Layer 7 of a small transformer language model trained on English Wikipedia (22 layers, counted from 0, width 96).
Take only the direct path to the model's output, skipping the later layers: a vector added to the residual stream pushes a token's score in proportion to its dot product with that token's output vector.

Output vectors of the tokens that the questions are about. A number n stands for (n - 500) times 0.0034.
"anish": 832 205 349 504 507 73 698 321 561 674 557 273 567 815 482 654 456 705 441 752 512 539 293 376 356 953 694 492 723 310 737 592 415 732 550 489 527 441 530 671 531 599 471 228 427 412 565 541 229 431 478 598 583 607 398 244 394 426 486 260 474 826 550 648 333 805 579 377 534 512 456 357 417 591 689 453 324 463 576 507 392 517 165 689 435 535 618 477 550 199 588 563 329 344 401 455
"eph": 314 519 427 686 463 520 527 464 702 440 466 328 526 419 593 321 417 576 648 688 327 353 639 425 345 795 433 432 582 346 606 452 313 474 606 477 444 415 709 567 494 555 561 504 423 577 150 540 269 810 498 596 690 480 477 319 363 442 752 425 694 613 290 320 465 840 437 293 430 633 478 71 741 392 619 370 320 642 628 578 540 363 313 568 393 566 638 431 549 424 639 674 621 414 541 765
"н": 542 255 473 329 528 394 673 285 562 445 638 553 532 337 469 514 350 629 534 693 588 664 450 439 349 605 382 560 698 520 579 480 417 558 561 427 518 413 629 519 502 670 719 486 691 502 353 654 300 387 409 439 652 568 556 580 391 470 657 615 440 667 383 430 361 801 375 351 441 384 341 334 575 384 474 616 357 621 670 364 456 306 489 534 495 634 541 386 690 316 635 466 603 490 476 421
"\n\n": 477 493 394 501 453 429 460 614 391 356 356 472 510 550 292 613 604 488 338 183 486 820 345 252 415 446 624 484 389 665 324 505 353 421 384 577 783 653 456 432 602 724 402 607 414 310 691 534 480 703 524 442 579 564 554 584 421 478 556 329 470 779 469 202 585 601 471 386 491 713 531 570 567 518 432 535 598 719 635 525 512 342 667 550 281 341 575 556 252 442 580 549 569 622 478 603
"shire": 703 247 572 444 871 203 584 204 680 586 639 321 521 584 242 640 487 716 579 849 307 494 572 327 282 647 854 426 716 358 709 368 552 326 415 341 634 296 523 623 891 843 863 497 651 621 381 580 335 522 98 420 295 522 514 356 275 106 567 751 421 888 294 410 509 578 573 169 476 686 708 345 749 291 388 502 255 524 574 468 418 508 340 519 626 523 600 340 449 595 629 468 487 373 238 551
"ided": 807 444 549 388 628 542 857 626 696 377 560 681 565 368 525 234 282 448 453 412 414 415 373 264 322 548 658 378 636 396 678 501 716 616 582 373 691 354 621 558 407 648 523 627 631 419 623 626 348 696 505 348 330 529 407 442 385 551 729 523 424 547 414 552 314 715 572 250 551 357 589 462 365 357 249 456 314 497 366 582 315 456 302 442 461 790 601 429 590 571 647 556 561 563 315 639
"ub": 466 542 425 488 476 591 519 469 598 767 446 503 523 452 637 544 530 528 431 576 751 352 402 436 290 551 538 334 466 330 692 373 500 611 430 322 750 434 561 503 446 626 337 540 468 249 466 423 288 652 554 382 476 551 461 533 648 410 390 573 486 420 564 461 435 511 366 516 691 443 424 604 633 485 508 512 468 309 449 727 464 433 403 373 417 521 446 490 461 656 643 735 570 520 578 668
" College": 365 688 547 643 666 323 662 453 522 535 528 626 514 559 518 533 506 473 478 730 417 506 404 549 234 729 402 413 564 501 552 593 567 386 390 437 354 330 401 493 646 719 558 470 491 432 420 588 633 469 424 330 616 449 299 494 238 289 589 698 614 606 421 531 287 612 404 434 372 599 513 619 638 354 571 553 426 677 676 725 360 440 291 497 456 398 673 464 512 367 659 437 509 379 514 474
"imately": 627 383 397 359 725 557 746 458 692 418 807 368 520 623 691 155 592 252 332 387 623 496 521 450 275 520 581 282 539 86 617 610 451 631 233 454 512 382 373 793 532 742 885 504 477 384 511 624 273 595 633 380 353 481 260 258 420 500 769 632 338 731 532 509 386 789 682 495 312 538 397 347 757 582 513 303 298 629 370 957 510 191 457 346 736 568 550 378 743 302 861 505 307 380 224 749
"math": 553 264 421 371 861 482 608 164 708 514 263 445 523 691 321 582 687 440 279 528 497 420 518 427 415 676 315 596 509 109 653 629 509 546 727 354 659 409 443 633 639 490 857 535 524 418 378 578 267 534 331 611 531 521 569 529 612 353 514 466 389 727 496 597 386 530 493 366 289 667 501 423 698 344 607 355 613 531 608 600 405 406 480 410 534 688 514 596 383 299 514 712 660 205 319 653
"outh": 598 585 219 513 789 433 475 297 721 408 598 472 515 770 572 563 380 482 481 637 466 583 470 271 416 973 628 205 808 244 859 728 434 528 459 448 751 468 488 582 575 769 435 419 638 406 516 516 381 476 373 381 402 481 357 451 193 94 171 647 633 469 414 461 442 550 529 279 503 770 462 477 434 395 566 595 511 562 602 464 435 311 182 386 684 579 516 579 711 622 468 602 451 389 502 470
" refer": 632 282 123 456 559 434 678 384 606 449 736 396 520 552 415 347 381 558 502 433 779 676 425 400 462 681 449 596 485 467 591 638 519 392 547 457 412 399 634 523 532 515 666 414 588 245 641 596 190 492 461 412 496 545 674 407 510 558 598 355 444 608 424 489 356 459 505 319 441 634 430 338 440 502 586 591 529 664 525 525 335 410 477 552 485 493 537 301 391 416 546 718 742 666 455 795
" Theatre": 711 496 371 723 504 205 582 260 747 474 570 381 504 607 579 463 530 403 533 831 295 542 335 555 155 668 291 387 511 286 516 631 702 461 326 401 587 584 400 508 722 661 491 377 744 508 496 594 467 410 258 543 518 466 434 292 175 433 473 669 639 618 604 489 440 663 440 351 402 492 625 629 647 342 604 573 508 710 489 793 392 586 371 396 378 426 666 475 463 425 562 401 662 397 394 599
"overnment": 451 580 175 524 503 472 652 380 680 557 548 354 568 618 563 529 412 468 335 754 512 511 366 417 602 779 607 279 359 462 698 630 433 528 399 466 513 230 581 692 716 540 678 495 524 462 628 603 342 525 231 275 681 427 621 502 298 431 826 768 606 833 220 697 200 822 566 364 440 584 245 354 555 233 516 457 326 744 708 315 242 285 387 411 318 495 603 454 642 321 639 676 659 522 310 493
"ver": 668 417 540 377 378 574 505 586 562 650 611 570 491 469 592 326 633 691 312 610 599 386 634 316 235 492 512 521 410 337 706 633 573 650 544 328 514 409 392 433 373 814 603 376 672 340 401 496 467 526 587 530 380 555 359 456 664 362 454 531 472 341 647 354 272 502 558 606 427 574 581 387 462 700 340 459 471 505 567 452 356 479 328 525 575 818 494 615 323 356 675 512 508 513 476 639
" are": 589 527 466 259 518 395 539 400 477 365 693 489 510 657 486 393 387 543 495 505 403 583 336 501 468 681 675 670 668 558 589 464 292 464 375 584 666 545 388 529 555 493 590 343 435 533 566 524 370 691 633 412 413 480 604 573 523 479 698 390 451 543 392 408 537 415 476 471 357 525 449 520 404 571 532 636 801 433 554 431 468 364 532 451 424 566 537 619 617 334 731 319 381 470 220 626
"istan": 488 299 422 673 450 182 468 270 884 597 549 355 511 437 426 622 382 632 432 548 566 327 482 463 514 762 615 260 782 434 605 493 188 653 433 336 646 419 759 764 817 699 835 589 608 361 239 521 448 228 225 478 170 585 643 796 435 413 521 360 620 930 246 612 332 851 418 275 233 579 416 522 799 425 489 636 328 331 512 559 370 498 296 490 883 321 566 407 475 402 850 635 552 345 196 498
"acters": 793 565 261 609 491 520 778 256 953 474 781 436 514 766 278 412 552 225 239 585 486 531 365 340 399 601 198 381 487 292 635 589 263 712 581 298 686 441 761 532 705 767 549 431 450 565 307 626 342 388 364 398 602 689 328 343 373 512 907 354 442 640 325 545 418 707 383 384 275 428 620 435 312 373 663 565 803 960 603 852 544 543 288 281 209 721 590 415 380 214 467 579 713 463 115 678
"hest": 658 440 299 724 512 395 771 385 649 439 502 682 568 499 261 543 327 547 603 468 105 648 563 458 368 566 507 516 667 286 469 754 659 576 580 365 564 521 702 564 601 625 576 364 608 561 517 425 140 742 531 521 569 541 373 265 300 392 878 395 465 442 417 704 343 676 470 301 389 487 462 303 721 410 350 508 648 397 429 678 471 473 139 375 740 752 293 256 549 422 682 753 572 303 370 615
"yl": 678 608 499 345 536 459 490 731 554 655 326 281 502 522 401 458 396 460 526 667 538 249 623 538 345 684 501 593 590 351 605 801 445 476 544 464 632 455 656 583 562 636 509 479 463 472 372 512 277 617 617 346 535 699 557 281 360 454 554 367 497 379 245 307 444 634 490 677 654 444 367 342 543 715 256 293 429 427 404 649 520 408 424 614 403 563 675 477 580 536 521 662 442 516 326 705

Output weights of attention head 2. The head adds the sum of these rows, row i times number i of z. A number n stands for (n - 500) times 0.0074.
o0: 336 750 425 501 623 354 639 631 427 499 482 461 389 342 490 568 473 371 489 673 558 449 774 482 421 429 438 701 204 619 361 469 586 623 456 606 517 363 544 371 564 372 317 609 586 475 514 528 606 362 570 419 529 691 561 332 543 571 309 670 662 393 499 352 647 484 607 643 450 566 360 483 487 569 804 413 421 667 412 345 552 374 481 506 505 483 573 534 384 350 471 459 432 416 605 515
o1: 585 529 519 414 553 481 579 434 401 438 560 473 522 463 354 513 564 383 580 668 390 541 446 375 645 547 406 471 530 610 355 505 524 609 547 448 462 356 651 488 478 527 604 309 559 426 423 290 693 496 359 632 378 338 499 622 470 543 651 581 496 605 373 606 617 349 565 365 496 370 711 578 689 567 454 431 494 360 560 239 281 408 650 532 486 574 381 518 718 625 651 618 538 294 479 480
o2: 667 430 615 376 570 545 540 749 274 436 472 529 464 571 575 287 214 514 422 515 515 325 642 506 436 538 607 370 592 452 516 454 635 713 376 430 420 645 573 236 642 579 541 222 487 342 558 498 482 636 493 467 487 471 506 362 503 607 295 368 639 459 499 459 574 404 629 621 464 417 596 462 668 588 498 443 625 497 367 588 511 417 414 370 616 681 379 432 639 798 594 306 550 572 374 540
o3: 495 585 777 801 313 389 663 633 497 722 321 419 535 519 508 544 587 329 577 560 527 474 312 456 750 371 389 501 484 404 719 507 526 363 467 411 505 541 335 424 279 710 545 456 769 282 371 493 568 625 560 525 489 508 731 516 438 521 641 487 496 576 678 344 515 474 226 428 515 669 556 276 557 515 290 403 649 402 585 433 671 338 393 215 515 697 257 394 498 629 502 584 526 411 639 368
o4: 604 775 653 247 437 267 638 371 309 408 621 591 327 638 528 450 517 558 492 389 334 474 638 458 484 357 679 414 555 399 388 436 435 437 532 519 564 396 539 638 473 588 436 351 525 662 398 475 375 347 416 566 294 565 433 488 242 646 658 560 510 740 311 619 504 497 692 506 535 389 731 491 485 500 680 474 521 699 643 789 468 288 508 479 371 342 382 332 740 462 420 526 535 509 627 645
o5: 461 508 437 552 387 615 466 547 439 441 352 840 513 552 415 366 343 508 477 479 503 609 495 543 346 230 448 757 579 411 404 583 324 464 618 437 471 611 535 577 602 420 322 784 391 519 607 691 397 620 512 352 727 507 605 519 577 690 731 284 404 683 274 343 640 483 571 418 586 537 371 330 553 524 576 532 682 353 599 295 264 555 334 704 268 439 318 599 541 449 558 440 638 550 549 518
o6: 330 577 621 558 522 436 365 438 208 423 453 590 248 374 490 537 493 564 562 490 522 481 471 697 560 443 505 586 429 349 419 544 639 413 611 407 384 402 588 425 575 482 498 726 396 693 350 390 439 334 362 248 651 392 546 526 523 578 518 403 508 578 534 667 597 615 372 541 637 543 585 596 976 575 566 462 394 289 535 610 329 522 499 603 518 335 625 404 643 483 532 418 491 566 431 655
o7: 268 547 706 440 648 575 531 604 428 448 511 535 467 566 365 631 564 786 436 436 332 351 418 638 661 617 404 375 530 415 623 745 485 352 575 589 506 292 562 405 453 503 573 474 404 505 210 588 713 577 391 628 341 576 465 494 565 398 396 415 554 525 616 558 548 449 378 346 484 599 341 426 482 559 499 292 279 450 393 614 519 543 510 442 640 530 431 400 527 678 486 499 516 700 614 517
o8: 578 580 528 698 729 591 417 570 448 537 482 317 438 667 751 201 541 596 389 576 399 548 510 484 579 669 374 398 286 495 477 504 555 325 353 583 385 491 660 240 494 848 508 622 676 594 437 275 420 342 567 477 600 650 476 399 547 652 489 480 744 512 400 453 632 513 368 447 497 475 742 564 530 640 538 682 461 518 685 336 430 408 310 607 209 346 306 539 488 567 330 410 461 511 538 308
o9: 487 475 495 539 405 522 530 603 459 652 570 487 640 338 526 381 519 676 436 530 231 536 521 419 504 531 466 511 502 524 504 613 832 619 388 405 461 798 645 430 567 576 411 597 577 555 602 358 246 390 388 585 283 643 527 497 516 185 558 429 257 359 708 503 384 334 675 640 409 580 276 607 621 639 424 436 507 582 454 461 270 418 573 650 496 513 483 493 554 623 432 458 253 405 700 591
o10: 624 611 550 441 488 502 499 630 508 572 471 564 520 383 597 326 438 326 438 553 374 383 603 587 693 290 709 530 820 570 631 651 500 569 419 437 454 431 517 643 596 320 790 465 749 425 587 662 437 343 499 445 532 583 337 527 369 568 400 489 412 423 623 452 413 535 577 409 393 260 342 344 536 700 577 276 348 308 591 549 453 446 613 231 525 499 554 546 664 692 382 580 327 589 344 555
o11: 227 682 478 576 675 657 371 505 537 517 482 394 646 235 531 596 499 533 481 489 252 207 631 377 429 514 583 361 704 632 569 346 487 302 523 484 589 417 182 377 556 608 446 696 435 550 475 607 566 552 408 558 434 523 419 742 578 496 450 341 363 379 603 795 614 464 275 565 577 481 531 587 463 436 534 603 387 401 539 596 586 552 649 457 400 457 667 543 582 295 478 513 480 651 415 525
o12: 725 583 404 496 546 478 428 581 646 275 442 583 315 556 337 369 665 354 599 230 333 425 751 516 681 469 606 542 440 665 457 447 613 607 599 386 492 510 705 405 523 627 615 423 317 531 493 306 703 679 623 740 496 387 410 502 592 404 575 638 232 484 471 442 794 505 459 634 645 322 665 433 415 623 238 471 337 370 599 350 576 485 407 501 468 717 393 331 693 481 501 394 442 424 493 324
o13: 460 682 586 470 564 587 611 380 545 589 466 375 527 636 574 613 682 358 579 687 573 507 358 385 592 526 547 486 464 547 437 592 485 484 323 469 688 495 377 376 715 625 367 452 519 391 539 500 499 535 459 337 440 555 457 463 579 498 394 403 477 551 445 387 623 479 282 288 510 449 243 628 534 425 634 477 526 572 343 280 423 295 702 393 421 632 644 378 656 483 407 681 551 605 477 616
o14: 365 385 758 641 639 419 466 756 646 300 580 583 745 471 324 434 586 474 473 584 591 432 513 616 561 378 554 601 571 253 451 443 525 258 417 376 551 474 407 535 406 589 436 598 511 508 506 603 398 322 684 385 446 469 385 463 586 621 584 767 693 489 624 732 307 483 410 515 435 428 318 743 404 567 562 481 480 588 445 655 320 613 395 256 536 574 643 382 279 297 461 509 421 434 523 563
o15: 599 564 576 576 463 462 497 601 598 537 421 518 268 553 631 475 482 704 636 624 428 418 394 422 626 525 646 567 692 329 421 481 654 467 392 342 489 906 535 591 379 516 546 517 625 423 614 482 389 523 401 485 664 229 299 425 680 750 447 355 319 531 557 773 401 495 439 554 652 319 521 501 774 269 352 551 246 398 476 345 454 458 450 396 562 327 392 514 680 463 443 575 332 649 405 597
o16: 664 523 316 570 518 681 570 603 650 565 470 568 299 392 546 423 339 586 768 691 488 617 553 530 586 493 351 617 733 360 511 481 110 609 567 484 513 614 517 805 590 385 637 292 501 404 706 521 146 549 363 704 472 418 580 738 489 310 384 549 522 412 465 277 511 595 285 282 328 415 505 605 376 377 405 431 651 745 559 502 590 518 475 367 560 349 438 537 546 636 260 334 693 604 308 480
o17: 395 305 462 537 626 634 387 437 283 476 369 670 807 518 542 554 287 742 243 497 461 306 555 429 540 469 543 617 632 539 438 510 387 376 552 360 414 507 425 533 470 531 365 637 471 546 625 380 540 588 490 331 443 607 434 900 614 435 413 431 477 425 446 700 497 434 443 398 473 719 464 709 695 400 167 549 687 428 500 268 587 442 455 766 634 570 439 428 863 694 611 403 383 354 466 424
o18: 649 580 434 641 565 643 537 563 758 668 424 389 506 663 361 584 373 624 376 600 555 434 473 559 334 381 454 582 551 572 288 375 559 437 417 518 342 715 474 389 538 325 677 508 619 506 349 784 506 585 424 676 528 489 253 409 340 220 277 368 365 619 422 536 520 583 347 536 462 533 507 419 632 500 521 384 416 465 585 391 508 843 503 456 471 321 538 621 457 600 635 628 549 239 484 599
o19: 770 351 451 468 572 487 423 295 797 401 500 476 420 375 619 353 590 699 617 574 454 479 442 303 722 607 398 461 559 470 704 624 489 418 355 563 512 417 511 532 382 505 908 377 508 472 540 445 647 140 458 378 665 481 491 630 679 531 454 506 541 521 253 411 484 454 553 364 370 290 340 477 589 458 285 296 471 479 576 344 539 491 742 626 330 530 748 385 645 481 659 550 513 521 629 614
o20: 549 576 123 579 564 416 347 328 440 360 656 385 498 231 450 618 553 358 444 512 621 585 490 323 447 425 596 501 795 630 544 505 233 688 608 281 463 497 686 623 617 204 462 546 729 673 489 454 545 406 480 444 461 426 590 491 295 721 484 421 341 463 582 335 298 690 698 556 469 504 292 452 575 874 416 440 435 592 620 378 739 598 504 659 594 810 351 391 621 364 726 504 473 483 327 401
o21: 286 819 565 384 230 564 358 694 482 603 618 635 470 556 540 529 505 501 445 496 491 343 409 463 726 263 598 557 375 539 522 481 592 499 557 601 639 614 677 467 448 280 539 607 511 481 651 624 492 397 636 363 507 421 406 363 308 713 440 384 542 640 605 547 324 469 755 352 224 587 341 387 459 642 534 444 433 806 515 422 529 359 325 338 569 485 399 496 591 594 420 445 371 454 560 775
o22: 423 498 743 582 457 269 389 295 419 361 489 506 801 618 719 792 487 417 534 525 587 441 449 310 256 341 510 382 342 738 453 531 802 540 475 549 499 506 408 541 563 336 507 424 499 586 733 413 713 456 527 316 514 128 531 539 635 524 524 497 645 693 343 732 615 397 478 266 355 626 186 525 593 320 483 660 665 410 659 527 526 570 417 669 482 321 589 750 647 379 511 501 466 477 370 239
o23: 385 592 610 570 402 512 458 431 589 360 467 262 625 451 471 497 594 521 356 383 502 692 394 686 423 418 683 541 188 355 455 437 622 739 241 571 571 406 410 294 493 653 787 428 772 472 663 414 556 551 532 431 496 585 468 539 518 448 495 419 197 544 387 323 594 367 651 683 421 655 565 385 424 512 658 348 573 575 383 485 448 477 328 445 667 611 553 584 533 449 497 459 378 581 549 863
o24: 648 497 606 339 478 609 369 447 346 367 660 274 205 410 524 260 368 521 754 501 713 424 459 372 501 507 314 596 470 568 518 515 625 542 390 512 528 495 329 633 554 379 295 658 477 248 222 544 409 453 706 665 379 656 558 433 469 557 738 466 542 476 509 547 620 607 523 768 564 536 364 509 492 436 381 630 444 373 463 664 476 566 511 663 503 498 468 553 639 493 599 626 496 518 428 464
o25: 572 630 430 521 392 530 369 469 473 446 473 553 719 507 368 627 409 566 448 609 477 515 511 771 285 642 352 449 684 526 487 519 421 364 455 654 629 230 476 472 386 470 563 593 578 504 747 709 579 286 376 461 664 530 224 600 567 536 330 699 610 240 577 415 719 468 560 378 379 428 610 510 528 346 591 451 401 484 831 306 474 509 409 540 689 592 443 348 510 636 399 352 514 513 407 422
o26: 643 390 561 547 430 487 319 383 312 591 542 542 514 639 398 657 671 378 499 480 671 256 478 414 759 552 361 375 623 381 378 499 587 546 122 405 548 557 449 397 577 489 372 504 627 479 155 719 473 367 445 485 336 439 445 690 505 639 681 612 274 665 517 597 422 578 614 401 401 748 705 380 413 369 615 469 458 831 551 383 410 357 390 392 783 639 801 351 698 354 476 561 545 267 592 597
o27: 455 782 492 708 314 502 286 355 416 491 569 565 315 584 395 496 403 431 536 447 531 482 511 739 403 519 210 567 496 477 721 594 645 469 441 414 566 308 395 463 533 565 396 694 369 413 328 478 526 271 473 619 463 539 637 625 446 582 387 651 541 578 740 493 586 532 296 452 300 635 544 710 653 523 514 608 710 506 438 519 342 546 436 297 695 476 386 570 307 741 618 426 454 470 412 411
o28: 383 417 301 514 665 775 386 459 791 444 499 570 438 640 502 559 525 527 434 464 285 404 327 519 333 401 517 448 490 190 541 475 589 634 414 444 872 585 281 525 573 625 533 455 271 680 542 441 607 473 742 513 635 337 407 413 736 731 659 363 639 630 383 581 451 273 679 492 351 555 510 642 326 518 249 494 532 409 451 493 349 616 456 601 709 702 374 619 382 452 530 586 340 472 378 492
o29: 722 335 238 484 538 503 682 266 579 303 551 674 487 663 323 494 467 457 433 411 588 418 479 257 240 532 651 677 579 439 618 392 615 591 534 473 522 372 453 628 341 443 455 448 344 306 715 349 417 396 609 552 653 614 766 417 699 644 413 576 424 423 455 655 409 520 445 614 461 433 485 544 469 314 698 614 499 471 321 530 472 408 571 802 391 610 524 392 626 477 530 552 504 655 573 337
o30: 361 285 509 201 274 552 138 675 423 503 425 450 627 427 759 592 697 478 374 396 570 577 341 649 466 537 767 370 622 571 369 436 534 409 649 462 528 516 503 498 440 553 588 577 531 244 603 367 487 730 539 559 627 482 359 632 522 360 536 201 573 347 443 448 560 552 568 475 383 457 579 475 462 579 599 486 689 472 807 533 783 630 219 661 476 409 603 388 509 623 101 607 298 821 424 528
o31: 524 450 383 503 468 542 441 513 474 547 481 308 560 400 459 388 467 582 436 480 411 622 595 444 389 520 516 428 565 543 457 488 537 608 450 515 384 361 617 579 524 743 291 494 531 550 393 593 552 626 567 488 662 449 498 489 488 663 509 335 478 476 358 492 431 388 558 480 601 352 672 577 552 600 444 523 659 315 570 438 397 525 607 489 391 538 625 584 518 465 574 576 403 473 493 502

Each question shows a token from some text and the vector z that the head gathered there. A number n stands for (n - 500) times 0.0031.

"an": 441 493 386 450 455 566 442 435 476 558 470 426 481 530 510 448 626 524 529 580 597 429 523 501 453 567 572 473 445 517 476 465
Which of these tokens does it push up most? "н"

"hen": 481 497 389 499 303 485 402 594 596 520 514 399 377 654 637 474 558 448 512 702 501 483 438 502 445 538 525 496 478 535 441 473
Which of these tokens does it push down most? "hest"

" Mac": 468 446 424 555 362 572 408 482 548 493 457 430 441 574 540 484 611 467 473 601 495 499 471 418 537 507 517 468 482 507 380 441
Which of these tokens does it push down most? "imately"

",": 548 396 603 456 451 482 490 448 453 548 479 463 571 405 412 464 479 530 496 515 490 471 435 578 680 522 501 497 481 461 627 479
Which of these tokens does it push down most? "overnment"

" neigh": 269 592 552 699 635 438 475 612 566 353 721 600 431 616 439 542 668 583 504 566 477 403 647 511 376 450 405 412 435 332 436 507
Which three tokens does it push up most, strongest first? "shire", "istan", "outh"

" family": 402 469 638 588 433 590 468 591 579 446 536 531 441 570 459 488 687 567 497 569 440 496 342 507 562 507 586 421 471 306 408 556
Which two tokens does it push up most, strongest first? "eph", "yl"

"|---|---|---|---|\n": 325 249 348 476 661 531 333 391 449 411 320 358 416 514 495 444 684 563 409 503 436 569 529 430 387 427 551 458 659 539 672 474
Which of these tokens does it push up most? "acters"

" Cal": 370 475 425 595 539 511 421 444 664 464 490 536 302 546 706 535 571 504 466 563 432 487 573 494 432 481 556 360 443 494 544 430
Which of these tokens does it push up most? "overnment"

"z": 445 482 472 349 425 621 509 453 435 514 516 438 565 412 571 479 549 530 454 581 469 430 515 402 442 636 475 477 416 604 431 485
Which two tokens does it push up most, strongest first? "н", " refer"

"bor": 207 681 601 855 698 436 490 654 551 357 821 672 438 623 439 512 712 671 473 544 476 423 715 604 311 388 356 413 366 270 422 539
Which three tokens does it push up most, strongest first? "shire", "istan", "outh"

" bl": 276 456 395 542 508 433 337 511 360 556 508 624 562 473 492 429 589 482 376 525 484 618 398 501 367 550 468 527 647 322 585 424
Which of these tokens does it push up most? "outh"

"ag": 428 502 325 426 454 553 373 441 478 598 459 393 497 544 546 423 665 488 517 663 643 411 448 461 452 546 595 419 448 565 438 455
Which of these tokens does it push down most? "ub"

"ing": 391 384 568 478 471 483 300 504 544 653 387 389 528 493 456 429 587 479 443 514 345 558 258 493 447 341 509 470 584 445 652 422
Which two tokens does it push up most, strongest first? "ver", "acters"

" \"": 413 403 414 366 549 525 226 488 226 307 422 260 664 462 348 334 802 420 434 545 519 568 158 555 393 593 517 419 541 490 602 471
Which two tokens does it push up most, strongest first? "acters", " refer"

" of": 266 506 650 649 561 495 484 571 410 396 485 399 554 315 484 494 490 680 365 471 451 572 328 466 434 468 524 445 536 389 558 388
Which two tokens does it push up most, strongest first? "hest", "ided"

"as": 475 478 450 384 378 635 517 385 305 496 415 360 602 469 482 411 526 497 477 610 516 399 520 508 536 386 563 522 530 611 503 550
Which of these tokens does it push up most? " refer"

"g": 348 507 409 631 506 533 440 469 637 461 499 502 343 530 722 528 589 509 458 609 452 496 591 482 402 451 549 366 433 479 488 400
Which of these tokens does it push down most? "yl"

" Bill": 477 468 570 475 477 499 485 378 488 605 430 510 645 527 515 476 472 435 283 477 399 584 476 489 516 505 612 569 592 541 538 515
Which of these tokens does it push down most? "istan"

".\"": 360 485 476 446 470 541 526 330 417 421 364 570 731 546 392 594 606 550 302 625 236 455 569 420 624 622 284 516 605 725 553 450
Which two tokens does it push up most, strongest first? " are", "ided"

" (": 409 392 482 468 620 462 447 559 555 484 492 614 482 510 406 494 621 427 506 555 471 452 365 442 512 517 580 400 519 390 456 530
Which three tokens does it push up most, strongest first? "acters", "eph", "shire"

"a": 501 460 477 609 396 574 497 399 602 411 443 386 429 497 505 499 505 525 471 429 544 541 543 599 427 549 523 495 367 363 668 485
Which of these tokens does it push up most? "\n\n"

"le": 441 505 494 342 463 614 467 450 462 501 514 421 591 431 563 499 568 516 463 578 478 442 465 416 439 633 497 429 442 612 442 481
Which of these tokens does it push down most? "ub"

"o": 392 420 612 518 418 393 403 601 488 644 564 557 496 525 593 424 445 505 378 535 311 665 405 496 510 476 377 560 547 415 588 386
Which two tokens does it push up most, strongest first? "ver", "ub"

"7": 425 384 550 336 505 609 514 503 463 472 500 445 386 474 585 557 608 514 485 470 408 472 414 444 487 507 397 495 628 600 548 452
Which of these tokens does it push up most? " refer"

"ined": 271 643 540 475 666 507 302 591 428 600 653 385 681 462 309 574 728 617 498 696 493 543 128 566 552 507 541 377 511 531 510 430
Which of these tokens does it push up most? "ided"

" Gu": 500 461 558 427 426 492 467 466 531 529 623 465 448 593 594 447 614 420 471 544 522 509 293 446 528 654 582 643 451 507 392 520
Which of these tokens does it push down most? "\n\n"

" beg": 366 684 563 488 806 367 255 422 400 466 469 332 716 485 610 442 592 657 378 470 495 641 416 493 300 594 490 485 654 758 432 366
Which of these tokens does it push down most? "eph"

"en": 306 521 553 549 524 511 555 515 411 576 559 320 515 404 365 603 596 477 376 653 305 522 372 634 423 540 515 698 560 369 597 496
Which of these tokens does it push up most? "hest"

"ft": 343 526 541 540 544 527 556 486 464 556 481 373 517 391 374 644 578 536 417 594 235 454 366 585 498 517 512 683 549 450 509 513
Which of these tokens does it push up most? "hest"

" as": 538 554 493 454 391 538 482 447 544 555 501 379 478 519 517 446 502 627 385 575 578 456 389 527 481 530 377 418 418 625 521 569
Which of these tokens does it push up most? " refer"

" |": 465 469 568 367 509 553 501 456 462 629 533 558 630 478 448 576 526 499 395 462 464 521 429 468 571 605 487 515 528 595 599 470
Which of these tokens does it push up most? "ided"

"H": 289 424 434 496 402 507 456 534 565 533 529 525 419 671 482 522 629 364 382 693 454 403 397 387 456 537 537 616 545 394 409 550
Which of these tokens does it push down most? "\n\n"

" Pl": 380 578 502 624 563 527 521 546 427 502 594 631 534 582 406 511 603 549 458 489 534 485 587 598 500 437 468 491 462 425 447 490
Which of these tokens does it push down most? "anish"

"ch": 443 478 479 552 531 523 518 473 582 487 441 557 499 598 556 570 510 495 379 529 529 426 586 429 460 489 539 521 513 473 491 498
Which of these tokens does it push up most? "overnment"

"|": 330 265 405 429 594 538 386 432 468 436 339 407 404 531 514 501 638 548 419 481 400 496 521 425 426 470 504 494 667 576 598 443
Which of these tokens does it push up most? "acters"

"F": 372 517 389 384 406 529 432 480 321 557 317 423 430 393 471 544 621 569 535 612 460 449 425 477 378 499 508 573 687 538 339 442
Which of these tokens does it push up most? "math"

"-G": 408 469 503 352 468 668 425 485 502 494 486 448 605 413 553 490 647 489 423 593 499 434 397 377 441 622 461 430 453 600 415 492
Which of these tokens does it push up most? "н"

"ry": 441 565 380 503 480 468 535 557 614 478 508 484 491 571 666 601 500 418 468 611 438 585 574 450 388 548 609 465 368 414 437 406
Which of these tokens does it push up most? "overnment"

" Har": 386 517 447 534 487 539 507 531 509 435 446 581 540 541 579 525 569 459 532 437 498 402 509 552 368 477 507 466 468 410 480 430
Which of these tokens does it push up most? "shire"

"overnor": 437 463 575 628 466 582 477 576 574 274 512 496 435 482 527 406 637 468 420 542 407 556 333 524 412 542 491 385 392 420 439 498
Which of these tokens does it push down most? "anish"